Layer 7 of a small transformer language model trained on English Wikipedia (15 layers, counted from 0, width 128). Numbers have three digits each and are written without spaces.
Take only the direct path to the model's output, skipping the later layers: a vector added to the residual stream pushes a token's score in proportion to its dot product with that token's output vector.

Output vectors of the tokens that the questions are about. A number n stands for (n - 500) times 0.0049.
"====": 413440567399600412498534506413578388560502522430518526566472435516502588404394493604298522402365563463489641547452564403492457579505464472448447542439496484527536457450439493487470475451480434453505459510505541510564573505487394491580500518612560452482505542480486404504466619567466313509494432521490538653528486469561361573521522621402542414461475423598519421600549434498410536467608
"Ş": 477469632514592476505593431456548475473465453424461560610455405577557628466498527497406528462409605556514565617421545466448513473530505567587497525520562589516540485452574445427432552485486440465551555573450589550428537458410470497531518515538576571473532597530421353405551632508487440412446477592597582561549465483594438380511559541535526393582555455463457504542469564480349503530523
"id": 493515487485632404522613427575397523429430586482537547508539392514575500516463540510380460566457543478535489504503430447592572471444427568523567497446473467548482508465450473478502453513446440532467423517423451478480462415434390557614530426619457463492526517421502504563510524464522477552567452482650502464592488489514540427525495503523502578556595484509517506514590468494612427472541
" community": 468524477474503500561578488491575445494416497494440489660546485550539473424498594525496430400426537498539587502404449395468496481500469519586519431558531477520500415474527496412467546544487508477601503499485577525349555487427435437515569488543581628477493552551437455522524610481543446504561542507527536527510458477673437457539559569466484493515607493487502612578466580512505437485545
"Species": 390611470334531527463484378463610470611430461473396572531402362594593575490393468695409504313360536423518629681433589414289528529675535435637518505380489488633445498411628462330536532550495393584620460507470556557425555502411454518538529434523497462443519593487465450433636693425451315533540435596511532687531553385630437427500555531523554538446589642403497486550436616464534441413545
"my": 528536581540534521546536468553380528620440510358498526471409454573557691453474552530433433520430556531468498451488542519439556507531500386604617571540515516733544446459581424436405462473545455437491517493560466406514500495470604449491485401500566585485578661422459389463581511560520434413641511548541483422519543415492416489531542539453607534618632485512453543500411527546542574506529
"p": 402636625465578392661649372449528376461463452252255646679278265700732821427262660657298333254318799669700727895379689447367476469721440513711532675458616650491512331310611385292316628623286421330453606654325618642485591377299212504779842474684722762392556738571251142425721841380392271177719244758729555668576484232852173392810599972518345258662836530337309617703318504379354574351614
"rd": 563597557506394489559420470526561588520441509383495541538492461679534534536466547536479497561481534541607546446425507453371510502569431595531423504508478586573460627429483341462510542411498351534557576472387502547386565496426453363467555486608601502493412469513397419532458653528573479451508406517530454444509484385595444585523502538439511517578616490436502717483484530393357576552514
" the": 494497565563418532493559507500525495463501474521450462455492528481518504504433541496553522509510456489548486549539537494456516500501466576492534458537507461459504477479487481466524442466468514495450445449527549527537474514486454462435549486509535526503550491451520525512429507495428494543402552480459478557475481558485499549468463502551539454444587493558443548529457481454529472557501
" church": 542517571448492523462582433524607451502467472471402503664478555510564504486487631479465467503483542545544592514441471453435500501524552476579583446518554515527407414443530517446508513511525435464580561488521537563389572459449391501532569479508542649473480556517533471526562646496487422457631480497517566581595525444581440497564639528538490548535616489461489582560502527426400487483488
"ence": 384596506465542484423446572429433470464520555448413542505469502599480454566580505552426503531472516511544571531522495627552498581628484584477595536428465485465494510502498390460593459431376504504500582516437651523356446412403546549489541373599538521475493432451549346543545627457457457512452463604647516618534495426533541531485535553459522521524618366548440586502583565500523378375611
"→": 364593442628504423431618446506619418623514491415418535529382454531524539473476484483404455449477584568495541578519562511426481348472411405516502485504509498520579481463473439345477527560457525437437560577502596532496573451422354581455511482589641683475456544472384414532599564607375339347526504592493475564527412399500353469608518510426403470618521371443380521492473496494436567514608
" However": 453538590413491397466583399479521507448434459453414534548473446528578643475469525481400548455517535590494504598442538450404573524602452490594481574479516514516513469466521498487450546489438472461479495541442502523413528491459524527573554446507603527485479560523370401550497535483450447494566465571610599513569487415600374462520483581466493460486493504481408552590449525415465483519583
"ure": 423618433606527482534492496543570447456514333421446402560506579613405485442521583507393479465404553441542677550507516465481488571496422513530395595618498439541443473520515395407433471489417484516546626514373520493485427537577445440537579474500405544499516481472345523563546489379473466480530533502553442476535551598539494442509506538551471529491460525495490652500474561484430568393534
"oc": 522516485502569447444502471491489500470491544457449408496392394525526489560388623497448531512469608549529496530539506578480543526557411470541474487543574471426492517487546594386469577467457428578435612448491489577458475469449460592551544403498514539494604483503527471516503508455472453512503456512439626513501407446428526422446417462493501557455544511557520647608546475467573425400503
"tt": 551581426391457500521525593562525556606503589402543519550497443567560535612492579573543473529517556524577442524450519483534574550500440483569490428545552515516491481455465421491558632446321448543477463561433521538424605503404588496584568567543601439487601611437573458474553542438516437457545459508436519361574518481527419583559570514470543581532510444453425581538467471405474554474488
"ot": 570495502392533486468554457591490422543491628433520410546465431470500392586446548445475517419436573572502477519483537454550540569562374562583445536545429508445504507485597523400569505504493435541404568423521527506444575481466504504490491420557529433496507489396440513502517490496441440448526418540498556623581466489551430429500498548477333608405546491530546561450413450440526540504527
"a": 397636625465582396661649372445533376461468452246256646679288265705726814422262666662293337254318793669706732889379684447367476469721440513711532670458610650486516331310611380292321633627292422325453606654325617642485591377294218508785841479684721768397561738566251142425721847384392271171719244758728555662576480232852167392815599979518345259662829534338304617702323504380354574352614

Output weights of attention head 1. The head adds the sum of these rows, row i times number i of z. A number n stands for (n - 500) times 0.00064.
o0: 454527281427390260312371671485815488503538305396474398372476337666338633322643540350601534367742562486456469473330444526448487635568449382498637654773667583687597536528778640498661425593417363422675436585531760327563392420553414420569568688634564482545511479635361430319391708590509401374453469370530304735499555466410422700508614503467692420654503427812513641703505673603482340552476
o1: 705559501392396516523452655707465542483437430438523440596694464429432734420643388659768791694474286663574646386532456689413806319535322148276415582460695501454308486403416243511369740460277298358539432427396605432591530414634414377384852466449536561474626501515390582426426463457479436628484689628459548606384299585459403488711305302844516503518211552457690616622161447685585466526271
o2: 406493343391288629065518614469498645402422616608536388397502456536544396451722364794270399535758662376527418462488563474474489601587576553592306439490521551813504293443525194487499837593390486672591558418750428618650608594642558628429622536649497525476531468584543690443579465352451430259541346577615706456382272576360433316329519355451438624420403665557607535378643372395595641635465
o3: 545420609397567423711656451631411452660477546452759273449457471439630545512321522389491526243491475371487392604476347388547418498678713362328540531428509286182396640664392497349654456586805392465535677446598397269576706512583432368733475388511371690171499522434418345520634477356502618323663305299318571246346456448314608336721413413441434449682673569508403458769586258709466395454480
o4: 590308633784531628469519416572481621513457321366554303493415327554482628473520555383568378349438295556472508464470390410369492684585400368293561622649575491539404650406557314393611448598483369401584347682660598254690615639663552514405532492702341431599460580630550434210667763573615370651587712400215431766613411548552617567396519461552620485616468492385621498533378587685582423332242
o5: 550305220615497669690680401505543556687610479467436396431442440491621477565389289477459541363304745412562585466329478367346535423324627388453559269406351538523366445664388532482632429630803364429231284527550545676733460587536454300418607608621606588543440375556508340416621566643523361562492526573345194869533612494504469594550418355596597250851583358339637499518619433634700457325507
o6: 531600404535543599553217469456518608224524547320679552456727467515644423460779682521524488446442498511590392393514236595530459576393575446500483253665681669674547440245512509548541445457527297619742679727488649392459529552503493467044343605499508475638520536855514474407616581504553569580415447523343525257602645646394354504532325623644565606519544367279573400407664545388459419425453
o7: 384360263537395581716578587317476441542344667609460732446570391540610334563654416705464377446458679469500428458453545601633571320411505485665372240428329518641503386617620483562619747742527549674379509620323534333380374413406447505392605455566642315392485360384462331548541348440630349590586358400649516504492534465551532353538607564500397647379371632440400273447616611548515697420394
o8: 465569393345415413470455729536480728691507416492516576409510663295506277724670201630451394242547497352531356446365578786536567377251550546475700200338438612682578487912446440535440723496584443560629437625575360316416444515213591526538642595379378533488557439477400333385584539562299335241436458592726392679491460418229529386717601393539475458431525401384540621296633665333352545664409
o9: 551362834645614650622666639516366686465296759646415426410628599289793167698398303627568542467395602435620376685664461353549533451587545601295465619312327347395295624454395276281397484599477283501460450362491488402586508520543624495520402644791455456445460515623565723502663475523460508528526355473434745266550401610362514197661511596457362679499643587377599374577521288602589425449486
o10: 678509524492499492504484463456633503486440543513492640619655685496399599582682689291531440789385449257558473486384499441595448533715453411481490374445420350547438327482470471440566328401542573498574543243459442555534803660464403394410490264390383580153210532404419714628449659472438442359428632356367487328506485444457659844538422589604402386597356537356521534672550559503675483521668
o11: 559448591487507422465446581636556561518490361422389224335366736508509341380331353438550338233364566582758584462368836539539207659466611533426550526462021525571624561670420702567652471631662652405422413322316500461703415605520466624553582423627051238456605388496680571458423509469567718155371447437710477431569606378480617592661449530492518342566428554511574421712378461675473446194365
o12: 434668663474540481417257497457577596328471480466396659556378557367328306432533447557374585505542537459380384478487699650432473545365535595566670630547202523387520528593388546633488422425513579488491375532247589525341203383327544473508339749368496605591627280383588625344419348577412392463364372623554386532482766371383560750568690535443655725624323511491524708481363528424581557471399
o13: 320693428435461538228426489416429700479581454537348502399511597499265404599467478546425456588577577596506552490447772690566576490440488613682495471515438611757649356528605519507304522481624321541604339417339490764362298435391520587461562581529567567600727630669548440632292536475483276450332237746761445882453494496454468656350633557554726643398264464488425465363536742301439559687562
o14: 453401636602621650735603383545286490496508543455666298631546536544462523665402521560637514455351485473497508659511224465494441442628461469364485360332665397380448717404383539346570287645647455511574535305631422398530554561556426471493351404659364609317447607542574528480754546477481813590611431509322760178447349452563532177591409487586413569573492383533351300619714459742452538637532
o15: 396438565402578527698571666503417470435385468346376499679633470372545444662441588570495413657346653405651559601551361416611550335609728369445102626467377439336240364437363400524443582576461278527289486434491486469658771644676476562547523614499486511340446323493387685607747454512576479653560449511409453307513330575457434606647645318529351464682475417277702399614481350602475517621637
o16: 497402439456457818496336382463535660516617499519521490617471465274516511465468570644188380586577737545501589496784475645525609511474529639589481397773539590684605330508444592537442511289449646419629288573545497748515470472396467407481439546349719493462753486443455602707381471482320293458314426596610445648559475502379521624386532597343471864405491644416595704460385342343518370543539
o17: 647484524339668558676298653499628429635422289452312405351642501610245445375302539258621602242540641333486374581651309413351353507603432569400542538632348429365658619684478308504688474691547340394365596684540719700493291443492508369490412560584441324429555475178564594517330453332531440374394377673522477643564655368464513261441629758562590245437403404375519503516710503371293490610488
o18: 611439525512551786309367532605593388853680373487810367349401382662447694539380251329453281162478604627583712360459484689543629723549599667323602405441503493426677839511525498501507392249612315379568451511650248517421712371448519435714459436570410289448517503596760401295657650614482356351604558699345525637465493521632619459529448617671398575554503410293505576384318466548377347622452
o19: 457337478612519770543361474336391482641569528503467496338523459398340317595521147660299335195403622484450304345628513512438312411351602529477509328358389500601535333646665714531375606607807591565505453561412327483541278527463635547381667663701301431608540383596582439384372555384558514470579467422522648647637659489382574372417600715409329591503440474575521270189888449379375419524396
o20: 491333390631436468518235283523454559636644540440627593444513380625590513493386532562640439428473372407461480351516401578411269599502392480626391408474462526496451467527432763495335596436830588641699479601474581505524617743598459417394538444530405372692743399467530653530595558478369499376405709331540537357524607552411458364526370390552457443873317518453568481658340583499604412370507
o21: 482553540443644643429326400534407349427558474413703298656331574491343449461579617368519659595292483774402429461475715536477506607615437617647493511435494573422682423519412582320318275551507510531522509329318445555535451416413512401708651332536404614447555494426477541446183688511621564443451517488498289641546498357659488651310335565462634620228546502431616542752540386758403459562350
o22: 527411576476529512586583498486395474586364363388634268570586567278431335700606564852422310280511488571633355547497650384549533456603640434407440355505230537413391516607433533274494612625675541582681556639676312248345397581523426384633550467656575373392723579492516464271870583700672625357614337376475571310515380326546526176716726478585260333472758464436370516505778488575448609386355
o23: 267524695358501437578383592585578520554489522572428641590427500423382327423629600505326439444441351407588550375562530638459366400446512546592586679589556456493499352487568483356439550588728400576587551671442526525386488487295592485356397484306836660561580416407415492444395538589589324720464486417442486555564397394626652741403437416607556594386347377725570631581463606362520626584676
o24: 464366426579573460476591570545662673564378447383516594391559390594272625393548458276331446255339453472584777354417617556490568561411506293497488459502491576559619569595718632587634439194679397565560437505482521483570645536483548410427394536522319285755512745482665098405850484516565615492326612573367436647500498556429569517508528600636744299542429672364242642466491469603363668330394
o25: 678539509440629480347329190624546412433490604549527527507406468438473525491474666438330633396334349654450666300523578626566365490395476557403733542443696534356625633311524805355481450352532576323397517585296712425403417298343757355632589516330320532355511616221531464475475515523332541490589366433493568398640596358495659483715338589479399378522499384503696751479619299422592538377540
o26: 596486442672565464566296386354619423642508636545513677440549558312590451669548606496698418824273471316362469326401353556420439734398439649588362530583447432425430544302521714582327353441617539365469485342359474457553398630610510409450332481461444545568429365504715564492428410500481689622470550415537586396543622402390349605664530716480586622383508426749641348348590433547460498576585
o27: 591585793606575267649561341510478503328505487411625439507543522560477467578398753433744479546451213621465404649584600530538343478548417316463249535580715408351374558304469558510580507841585552456368474518524573328555481451433624578772459354566475637363403484416506544572529445413430717540485407158477633257420350677677572486674507385611476350653607318478467572849336685447693636391441
o28: 256570417595267435624541539380466565462598580385716435447707574411596488498580438673523725596597664500489431569367234415617473144592492189479314461541878375477485434581538502463660629448357419503531542402611506355534399457494517462505395341512666674075488412516293470462741652556652538533436521662327525347365279617562462400382729449282552531673536467309560283492539470455472369643763
o29: 322669392492513501477606499516453313418552671513359642619318379575473680295666688540504309748703691502427532480686636573442758481546272478643430534745699575498509351351595569519386414511254535551574341498446538589355381498585398666719666481391654605500619591512331639500326295675419380547434560519669370587515497547539440523256649497427596440458565595817393614603467620370710562546430
o30: 560628406449619449514384471488591580567555320372633598490414383625501632373546603415327554487473400367527567342291611533407547636318333498605592569491618787686780602505642670662547522287297439306554515698541701721450420580685407407397417595394522493690402472561495358472457480527342233398412384532631239692651599476301476613436488449431651563560540314604624702392496575468491610472489
o31: 518356588382697265630629534361486585470245524522341498694506645401731496494415677467435388540357268448533291664607469639365401518466361419407312568492489367385295564516378686404475498752622592451382576371659626312531327580449425573567610339680407524248448523370672583561690532401545497599617420338507670377508369402604285314772484479521265359361606629538544536763597569609638542558484
o32: 250436321480258323354622779536358500601408455263539663664545305574514439416524524582572709677596506507559503624400403335372655652629481225539290430539720622469499243445548181679496463614760533669461324387498451642480812501538353409510724479385665424735609261623392589428580322440618528481499697434525254602497431672715407603289601200475661597555236330524561524608574618559495585706543
o33: 280576369704141710550473435667523272501589559667571421407600337334520355461552544560298494739468691412283580550565369668422638589488230696401440489599627567572627383471643434619396388306527555517692496589656401846425437471390437410397412633418720414716661649599366557592412329581520519521402687835560496615455494546324420428042457448495602781458560460629618780403375392532518335662577
o34: 451664416535553359403446627550749371357608282342542431725512546764435615180656327321688755303553366441422725421465515504498594398316476512647465528330734546747447210517511482558731603516244449498582441709349423587496512536449357431473789527478434521632409378573334366285381471261536357523376737457409319490489364662503733586372306158619596409446397217525496689464404662435632439316432
o35: 654592555545527664494430489622407497510415622577380502499466557337405417671488546450348442575505693481610743462683649628664416495631462664574453470501435499409699736541658533436431357197691713525558385335448570786429474452334696482702366582611514144438633561451521651589418467397482532599410491746631615535645772439592750476370538642510623658410335759512333362592409401402525756629397
o36: 314494202472400527548524593418425597518474543440586560476531466541562498255535484626334504571531713510484506405511506453302687426423390294521353556508683540549381239611618472636629681585342723663667524720491534605426570363419563519536618598278576493733479215620317400385559474482761409319534736462579310465429633538553326701403699503401508553483621419520523580345354486478556321318435
o37: 570595629338619247445611482592436608357428487321713459532404518686541626487447659258661520478486264843422624566667525592555437461631495473659415623491709584209327671408494481421413543497594454441494564633654568416406646488513479500960448271522563523394449458575403455291307432303342686666509742364325556280497338489779503412613412216688573361373417516466557553684303491379687525458439
o38: 589501552459793291469479567613517681598528318338649329487537604355353454758290487353581638169476403547698587584416376418539283344509524441447543518371453639384617703601459507453585477522685580414363525316434435427618502610554457389740383550665248424499269539524581443467494465289414804442343356360525614307480419435410484326856404549574560325692468507286417189577579504734537436613480
o39: 604390425525362568667443580254365485473653606680329349597461459586544365669473524407605467861413814390521586372571446540546676530431586318395553495474391372396467299444442494629396584786612257444445472540548516385515479537519369491556451609547571747445507479511406448521404496572577398369330404775435325432352565443386357678621511280590543479601404627453257431527489261597609179491514
o40: 519707644603742491567440447526436420127350628493572331640428689393608528403381546452694498655691557554584504728542375462533356580682544484470471794526669430472421649396513457417506322630434403427484539400288689360584446350524505642665283501496593414406314678383241598369556409622837617569436516343305637317578430516380740583593663710586569609372416534402485496762383542466615458524356
o41: 601652607525447557527621353849521495450532641586421341647536411690609542500752789331594622569518335542711693507666395501398584419563353511468347808624717404408411489227534287390505515231321499489574487567400664699469394575686528335457391396571782632440747622490481658621352454366252493436338511603500593594562350488482690633458654315615661698373195514485520568866189504307659609655572
o42: 361462484550537549629524662479449497825295339557559465445676502396535530673364549444733284611462270584325566781569337540634525373620448455389430304250618338361293499374342132409309536482682420476416608246506291560341799436606531477681307352533479487665513492528615433748706436223566651547488560478475602341602401605596314237513470590678545534305524487459512516599574643573395656733532
o43: 627545517482233718654336400340418345705508350608481562386546373493355652453620651475452332520329625557431549391603577471458389458457476496460488494565493393686647295487464652629596318424753585621447464572391518637547431651486510437362513479430591670553543352476562455743390422529369267326583411322608514491442494448538491677363340616474631515522371519515827348468648556520484452580558
o44: 339554411599380611445530412551562659607720463509603544612404572412286585403611443537059562402596623583613509502375549689550702682314562287566512565613515653625653281473561420671547484563474420475584587657331596521520451510550451644368613673361488622770667681520686300522358569500381537447545384560645580774410444405360431728271543403573645731550259512627412578364428586486470594669557
o45: 557518415492555399530530403493620405156315559632491552698397349491581357536557430651759525546695482329200201422626491454607517373564464503448532442390386374400380575453551473525492436651367596670414593350299665472538692615480609376566592542637425316613590586419523769555442485297462473568494607305693552348567448580296639567380588411484482488383585630515354502748586331406569566384407
o46: 496576510398351501404284447634486552410438584424646624538649462346776383391635425657493577528475230445409438292540372337518487494437368441442549532442306332612478445539320372728367446482530581514377427453493478560289414574379635432279426489366395730548433556612453547459542552415446456521647558506325417330671684431323439590481500477518417786552508393366505453699382588557474423322456
o47: 444521570587636155492529509427365511620424477568548383574502595358540302587219617659606390660539438291562510876611580495472508452634491567462544516433503376412487456556333129519493475593538571488409395401600605337367519579704520630712292564509617469468472559316483483491580494455688669472342318525505494162476457554563459403648774523593539376405608385319257289567643471502559607617611
o48: 641607363527602464613333315524591495523685568494697563529476576463325510325396547494354349618604422430399380180492618517489511595423522562454371604478460530284600433534788686618474529715518426362393503478314707463617443439542645437653346661326379352719464618329565488477423429531464513498533420256467488573470497550348591677657431604566485539640460451628522435569248396570530324419444
o49: 663576480427595427406504450569545295584410433509534552433432475479435801452475507426410484636635532534556595493603501455326497399814564545574506659471682399267448501522466653599492374351494529313530601435699424515541474426601672592689339575417499358383369519496379639545639423672577645367518519515591681295551557559535592629744520597364334289465506518410519656537319369487514495431524
o50: 323401588522385428523476566155531563687538368573595573577652410527497248617458421603593395513341600381347480509439595727510316344505717288214369378336441503495492385590420435536635501667813261497561485394475322475511608536441471480452648623348513612426472440680595537450858490434593670638636236494413492205382444576324410417527599554563576469523400346468553290263777509578372385690737
o51: 524551560470452641446257512442469669455647396446643559383477464478531559524581434446318202553525499383603555649549337698589462509518559563350278390684418428508326559396599410458670461272590419377511575436595389598365632351611542482361333462305552406335341413746546581522525649422665576550513416524368674284316514572734450680463602690611500731543417340328489360391434511361677317497591
o52: 506423648717589862414404280416482351527647631603483435514442334679303573623423590396525474357211575675496520635721538723377574433566366652503552344509585457575448583424471544454462428331633384601771433545588477560573296574448689424415540299683689453292565543551612555485369596513600302662435408491374754590462431654593519519518369687526376636434573596187564509513592343604663446503355
o53: 404534567575433692495453426601719373561619361607382526504589422429281450584630338482462349401487341426296667497471625621624598508657397374365521484711339541588518440475499359431470578511551399469529365630381420682541457288397522434480655522407553457741642229584532586631315685499386311653610499588614492614448446488548521716624437333692458814616359525424520731653342627608466413579483
o54: 452620834513404594733508556601523590475549363622130407559231467615374582440316541512388440668346643517608430628684513698476409629591373439513401567417240354642261539370515655442531469591547530360550663456479621428351395639349498560491380576742365608391567543461624633576498545512423545696555218664655688409763521455458297434483437548702434648562836478559349441658389479424328632514603
o55: 294476426531562590435589591358565443519600504616530398661570597477519375580506458695373586067514579397563636525380627541586508486432537530566452439568474612659781357613531349382613522410685637563546490630259226675472284511471370508263739640650550367711553549455591195365604451683683431520532458554565707588569291524451659486422572653607603398419554439630419292357817506466419535670414
o56: 641563435262453383460397822478699716703553394470615517567497580389425536406890401570343625356528446299595637313207568722409485463351514501522706480302391571740730478602579595552440446378487275393687571503276483427543455617527205461262488573475259503670475480656417346618482431509393498410486389522823423564617478356444425520685243547565508496509542477448547418340550459643402402454492
o57: 427497508544455558481607322587452234552492654636325568351290619702527553244402516268338361484395665270448676593564457467208656483567587585468545639448326364538405414431532613539628478445497390484405596736746311630335487676649385464570463521479683414484649703466578413461562590430395542446420393569433496487582546480530626470544408527530640486862641642528436558782493532398453574463288
o58: 441486388516396665761447492401396436377605504568382413396546461693473377428564482422606515500405257712677414637518442433477581746517598677455409652566477543626392461419465231636558676636464632416506611505445379455578537477593448515432791514520688355682674584421740203456450331501423502380463671543385409541477414449556350521257470467529854435413331432591624345559300606392411494575481
o59: 629540392446503451530539493540361598644491754515468704529598542387806600533710365525404464484487358347393803273503637612392466499234493486445492287259483434627596475577636489522418624332437479444524354472364474637365505507741433448389585499418502298659504420532407337387516495222539540666633705496454529714521486399486592391428447567562635486375508356699484560197481455464611578303460
o60: 620486670412932583614543384593403672346371612305389258573296508566568534488420712440472402516471365755559635794576403419405493468837471406706511515506646431303253657207271457218433380512327403511493450467564788542437505502609462515623401453688584540307580617544573617505671543610558714608374355460386653205534432394696508402509643491544403460341587496300372508758520516377588736422467
o61: 531559668470562535367390507568463313567511463434520490354471518506415564490459416584528652471339537426706502436452687793424388645292506562481451516523495721466708439537568583539550452403618409327463618600441291511431481314590448454271673534517357316691712586431709519358407290535495434304330516738799549744701518652470585558422197730393471483435526465600406495392389337446376522446302
o62: 689570321640577612524500415586544345699594507511688585463525466248395670616631513404414509429630694546243656530500448517457675638451506592576447433783629588539577497510558563665192298455555416493473558706525665593555593549551482534484411484243490565841481676587487553604203314568369363525730530438487351731539619524387558629312485473586494590510358402512541670332640240582427492612590
o63: 546441510582687592694471386467466614441532411442464399432512511261429496486586369509427418492428470329458454436372567628812397641381582346548515380642292346761656507625511638426523641660479330306497465622410548424635499572579568532514616729707349604395607415473549453631569646406661298457628567696383443668455643436513499757390701464420387606745545485381346485514569460668365447546551

Each question shows a token from some text and the vector z that the head gathered there. A number n stands for (n - 500) times 0.0061.

"ic": 551570364476451522491537538449531463410400496455425566501519540418386576518520498486441498536554527517516356517527572465387471602498458502440419449356490431455501577551623426456578418480533399
Which three tokens does it push up most, strongest first? "→", " community", "===="

",": 213407556821296402402668596972331506548372726583467377355476324437669481207430522540633487219635442554260587443564438469762542676308408566516678337591505679509473514467371548425565665377337410
Which of these tokens does it push up most? "id"

"\n": 518490521491507503407483451460418605646524243502430515510448461543381412462337524536350560399441656519499643510578351536607450465509416693521547463541426441446591452477350508597597346586364554
Which of these tokens does it push up most? " the"

"wood": 509372536592489486503530505547518543555423484542569367500445522431520548526395500477563476539457481499544495575555513533491514357497435462537502481525453581443491464546575536446538510436440476
Which of these tokens does it push up most? " community"

"ib": 550534489594423548490575447427299411600414616512514544454558511577549598517556488508552553403559520655537431511513526567502421661563486443522587466510554404538449471552596478430476515473599479
Which of these tokens does it push down most? "rd"

" New": 571467426524534511393557499526511556577422441564478451493441398375479487556631541522558570528500620373507698430593554501521518456597589375431578424601449553335413340494557528405671480482510551
Which of these tokens does it push down most? "oc"

" and": 461507393481482406555489477494568518623480422453479407419407556569488492476546592428556529571477486404493526533563496539720510487461439533603541500567386516358336467391565475428559554543473382
Which of these tokens does it push up most? " However"

"s": 563544450527515508510491549473510483409536528414427537546430539588553555542553508564438524444623526498502406460538398441413505544602473493472414545440618501448506507428575499527533467515549446
Which of these tokens does it push up most? " community"

"ion": 577607442520548466509471543450509498359574546400346460553386558679627546525521522638401530476707582421516392435580411482368576572653446495485394536403627430417570471447539441540599458564515491
Which two tokens does it push up most, strongest first? " community", " church"

" against": 548533503537566511508575558578512449438384508476541520459449466427505445486566503490566502499593458432474438473461513471488533535489491525456528520480435478517410522401536553487494522480566457
Which of these tokens does it push down most? "ence"

" of": 531465455436478494530508509478483486484532492445481567509516533469475522475504551524493487496475481537573465496503444489499485497549487504494525501492539504522504505524528473535518482511506499
Which of these tokens does it push up most? "ence"

"ve": 400518508474479434566507496506552460537519496550521494511443525491488498505472455486461437473444439473480481529510477475507535506506475517566485499535503586532523445453537532462484530556485477
Which of these tokens does it push up most? "rd"

"te": 513512440480531468617516436476564485554432446529505377510410568527574584554513521498492480379544543604478482620449383428604380624522385373645425487454494448461514393432416489481501496402545518
Which of these tokens does it push up most? " community"

" Ar": 497485419398487485516473506425607437484509450502499524449520478469525536502549551513468483514502504427494474526493459480467474572556483373516530433524471472488474493453509440394515516435554428
Which of these tokens does it push up most? " church"

" film": 571451596368541467570521508544392545413556527543510461495503453417495519489470493534524506571440534452592549451527577474528530434479570493472550464547479475511439451637585376576487593497550498
Which of these tokens does it push up most? "Ş"

" the": 479536489381393497454529533559516389425515510342560541457487493500463535495609550532498526481530400590498499475411470362473555572464410542519454561401375454554550526510521440476584543472596423
Which of these tokens does it push up most? "ot"

"nd": 474501489462487490585525516481509485517513513507509503516461509487467531512477508469482459493487454480498509500521475499501465496493475472544455499491506566517510489481535486474494488488487496
Which of these tokens does it push up most? "rd"

" make": 492496547473565491513504484481470436466508511528523509514510486460472537515412457437563500474523457481472525502499458492471512473520489429520463510550457575528508406546478521515533494523520529
Which of these tokens does it push up most? "Species"

" up": 519507512544471467551576579464475541583480525435477521485574578557472528431544563463534472455600436457514496568528527450555542551542457472523545515443442502525332568403570535459532488547550506
Which of these tokens does it push up most? "id"

";": 550481499471439520401503384364452602551490329503426467384394491547406428473423519611339598423476672423454582491598406516510455426571506645514472550517366356395539506408408483548509421464461528
Which three tokens does it push up most, strongest first? " However", " the", "ure"

"g": 471631384608480588567503673339661497529474494643349418503495532558464613644583397524374424497514598546660385482492524465554523655457594540471414514410586514354518470646659556382585468591585352
Which of these tokens does it push up most? "ure"

"m": 546453538462411549277465261289397686603531223485334433301262492646314417439258529644253684413508827413409696459746378538581475400507521769493544566564213285299540437384307476625452392494374518
Which three tokens does it push up most, strongest first? " However", " the", "ure"

" 15": 518528490474477501480480485501502464449505506426485484502490516538489523529557534530449552456513483513498485482502438453468517526519489543501442541463476466504518514466512467525555519480552472
Which of these tokens does it push up most? "oc"

"-": 517427408323531382669531513608570460714438305446506552606571460412437513563378616534351450445349475573580582636423368499550363595441402655571579539450639718537626483425455529516652361588368614
Which of these tokens does it push up most? "ence"

" June": 287323457793495394483516470671658470398107746672417637350472493305541331431544596649650318308567296300249446436454631459578487573424331601554695527645397615340242461398388451514366578318489581
Which two tokens does it push up most, strongest first? "id", "ot"

":": 448458431392526476577569511572524474651478327509517552598530454463408428517402536517389464436382535534538590582481366527571378567436431584548543479459568621571592469445413504529627389608387603
Which of these tokens does it push up most? "ence"

".": 421458463359338438510584481559428452546464471343629374476526488527482434389602625568552505456484411633576532568418515437554495530519428605580572492484392417599448491446518436431607620471544527
Which of these tokens does it push up most? "id"

"ward": 475472404503519540540486503470483488541522460507542466471509489490472550573494535519521464593530518431551455586513495478479503457490552420535530477448563542495480477543539493433565565445490491
Which of these tokens does it push down most? "ot"

"on": 549527437591408547495591421457218349656417671569497576436560494554584632524552481512544556383567516656529435513522536600551360702541450413518693479530621417521411455590597485389494555476624460
Which of these tokens does it push down most? "rd"

"ing": 428424496562497445533541535499523525504493525466504466532531430579525499461452497443434510453493495519454537503541526535465488524553521470471480421427419504540471532521554503533518496590550514
Which of these tokens does it push up most? "ot"

" C": 476506489438474501415459405469458508568545398498484482435456467562441448487416477591453541520482590484471581519576455511537477485488496556483511519528421412501558456462387467524493476507433529
Which of these tokens does it push up most? " However"

"mar": 476342411391489550439447378356547508522610496571443519513464433525438622577517539587575402537430663373479619475490636492564558542573636341487667491428603533417551536652466419510566588499540642
Which of these tokens does it push up most? "===="

"),": 532303383503587523546587542547452796670492557269446563649666570510589443637586533418344220546328308370524650472339705480599447331490457511593488651464413501531441520648632498571561492598293497
Which of these tokens does it push up most? "ence"

" Council": 633422469463453474539461538431565480436463511569504500588407577392468557537628547610524502542609577505492512464466458388496562394604584523404579541606501542521484479433541421416428546466696452
Which of these tokens does it push down most? "Species"

" trans": 535465418469481547490462526362562473472495463495426619495565460416494588498523513477438454486497591376525508460520434508478468507604476310494482378481525450462544454491462445425493404410535428
Which of these tokens does it push up most? "→"

"li": 418569472365564498513474451545410501471508428547640515471536463416524457419443506580683441588479437474552538471515493469537514436488502396463561451467599521628530451467466362571539534433457620
Which of these tokens does it push up most? "tt"

" University": 490540461459557498487498535460555450504494500499538471466512510497508514537581489499493510494507505473469476523470497490473485569523537434519523437516466523523507497494533481385549548428543419
Which of these tokens does it push up most? " church"

" Re": 457418529503520505525560502555520480467537469530542492522511436523481484478481454434536433445444478483576505469525429525512461504527499488473536431478525579582489469499522546545494510459454548
Which of these tokens does it push up most? "Species"

"ho": 353534519596559381487465412544440523450531594481407380554577383679560594541412454398493508329455521426447460489539432390520460506543669356547464417529606474616504418595554581568486538564517451
Which of these tokens does it push down most? "tt"

" ": 511477485415484472583501460487500463526485395551519485488441544478487474455485533455506494462488464484450533581501426499509472511472461494546471503547421520470494482423487530399565518517499528
Which two tokens does it push up most, strongest first? "tt", "rd"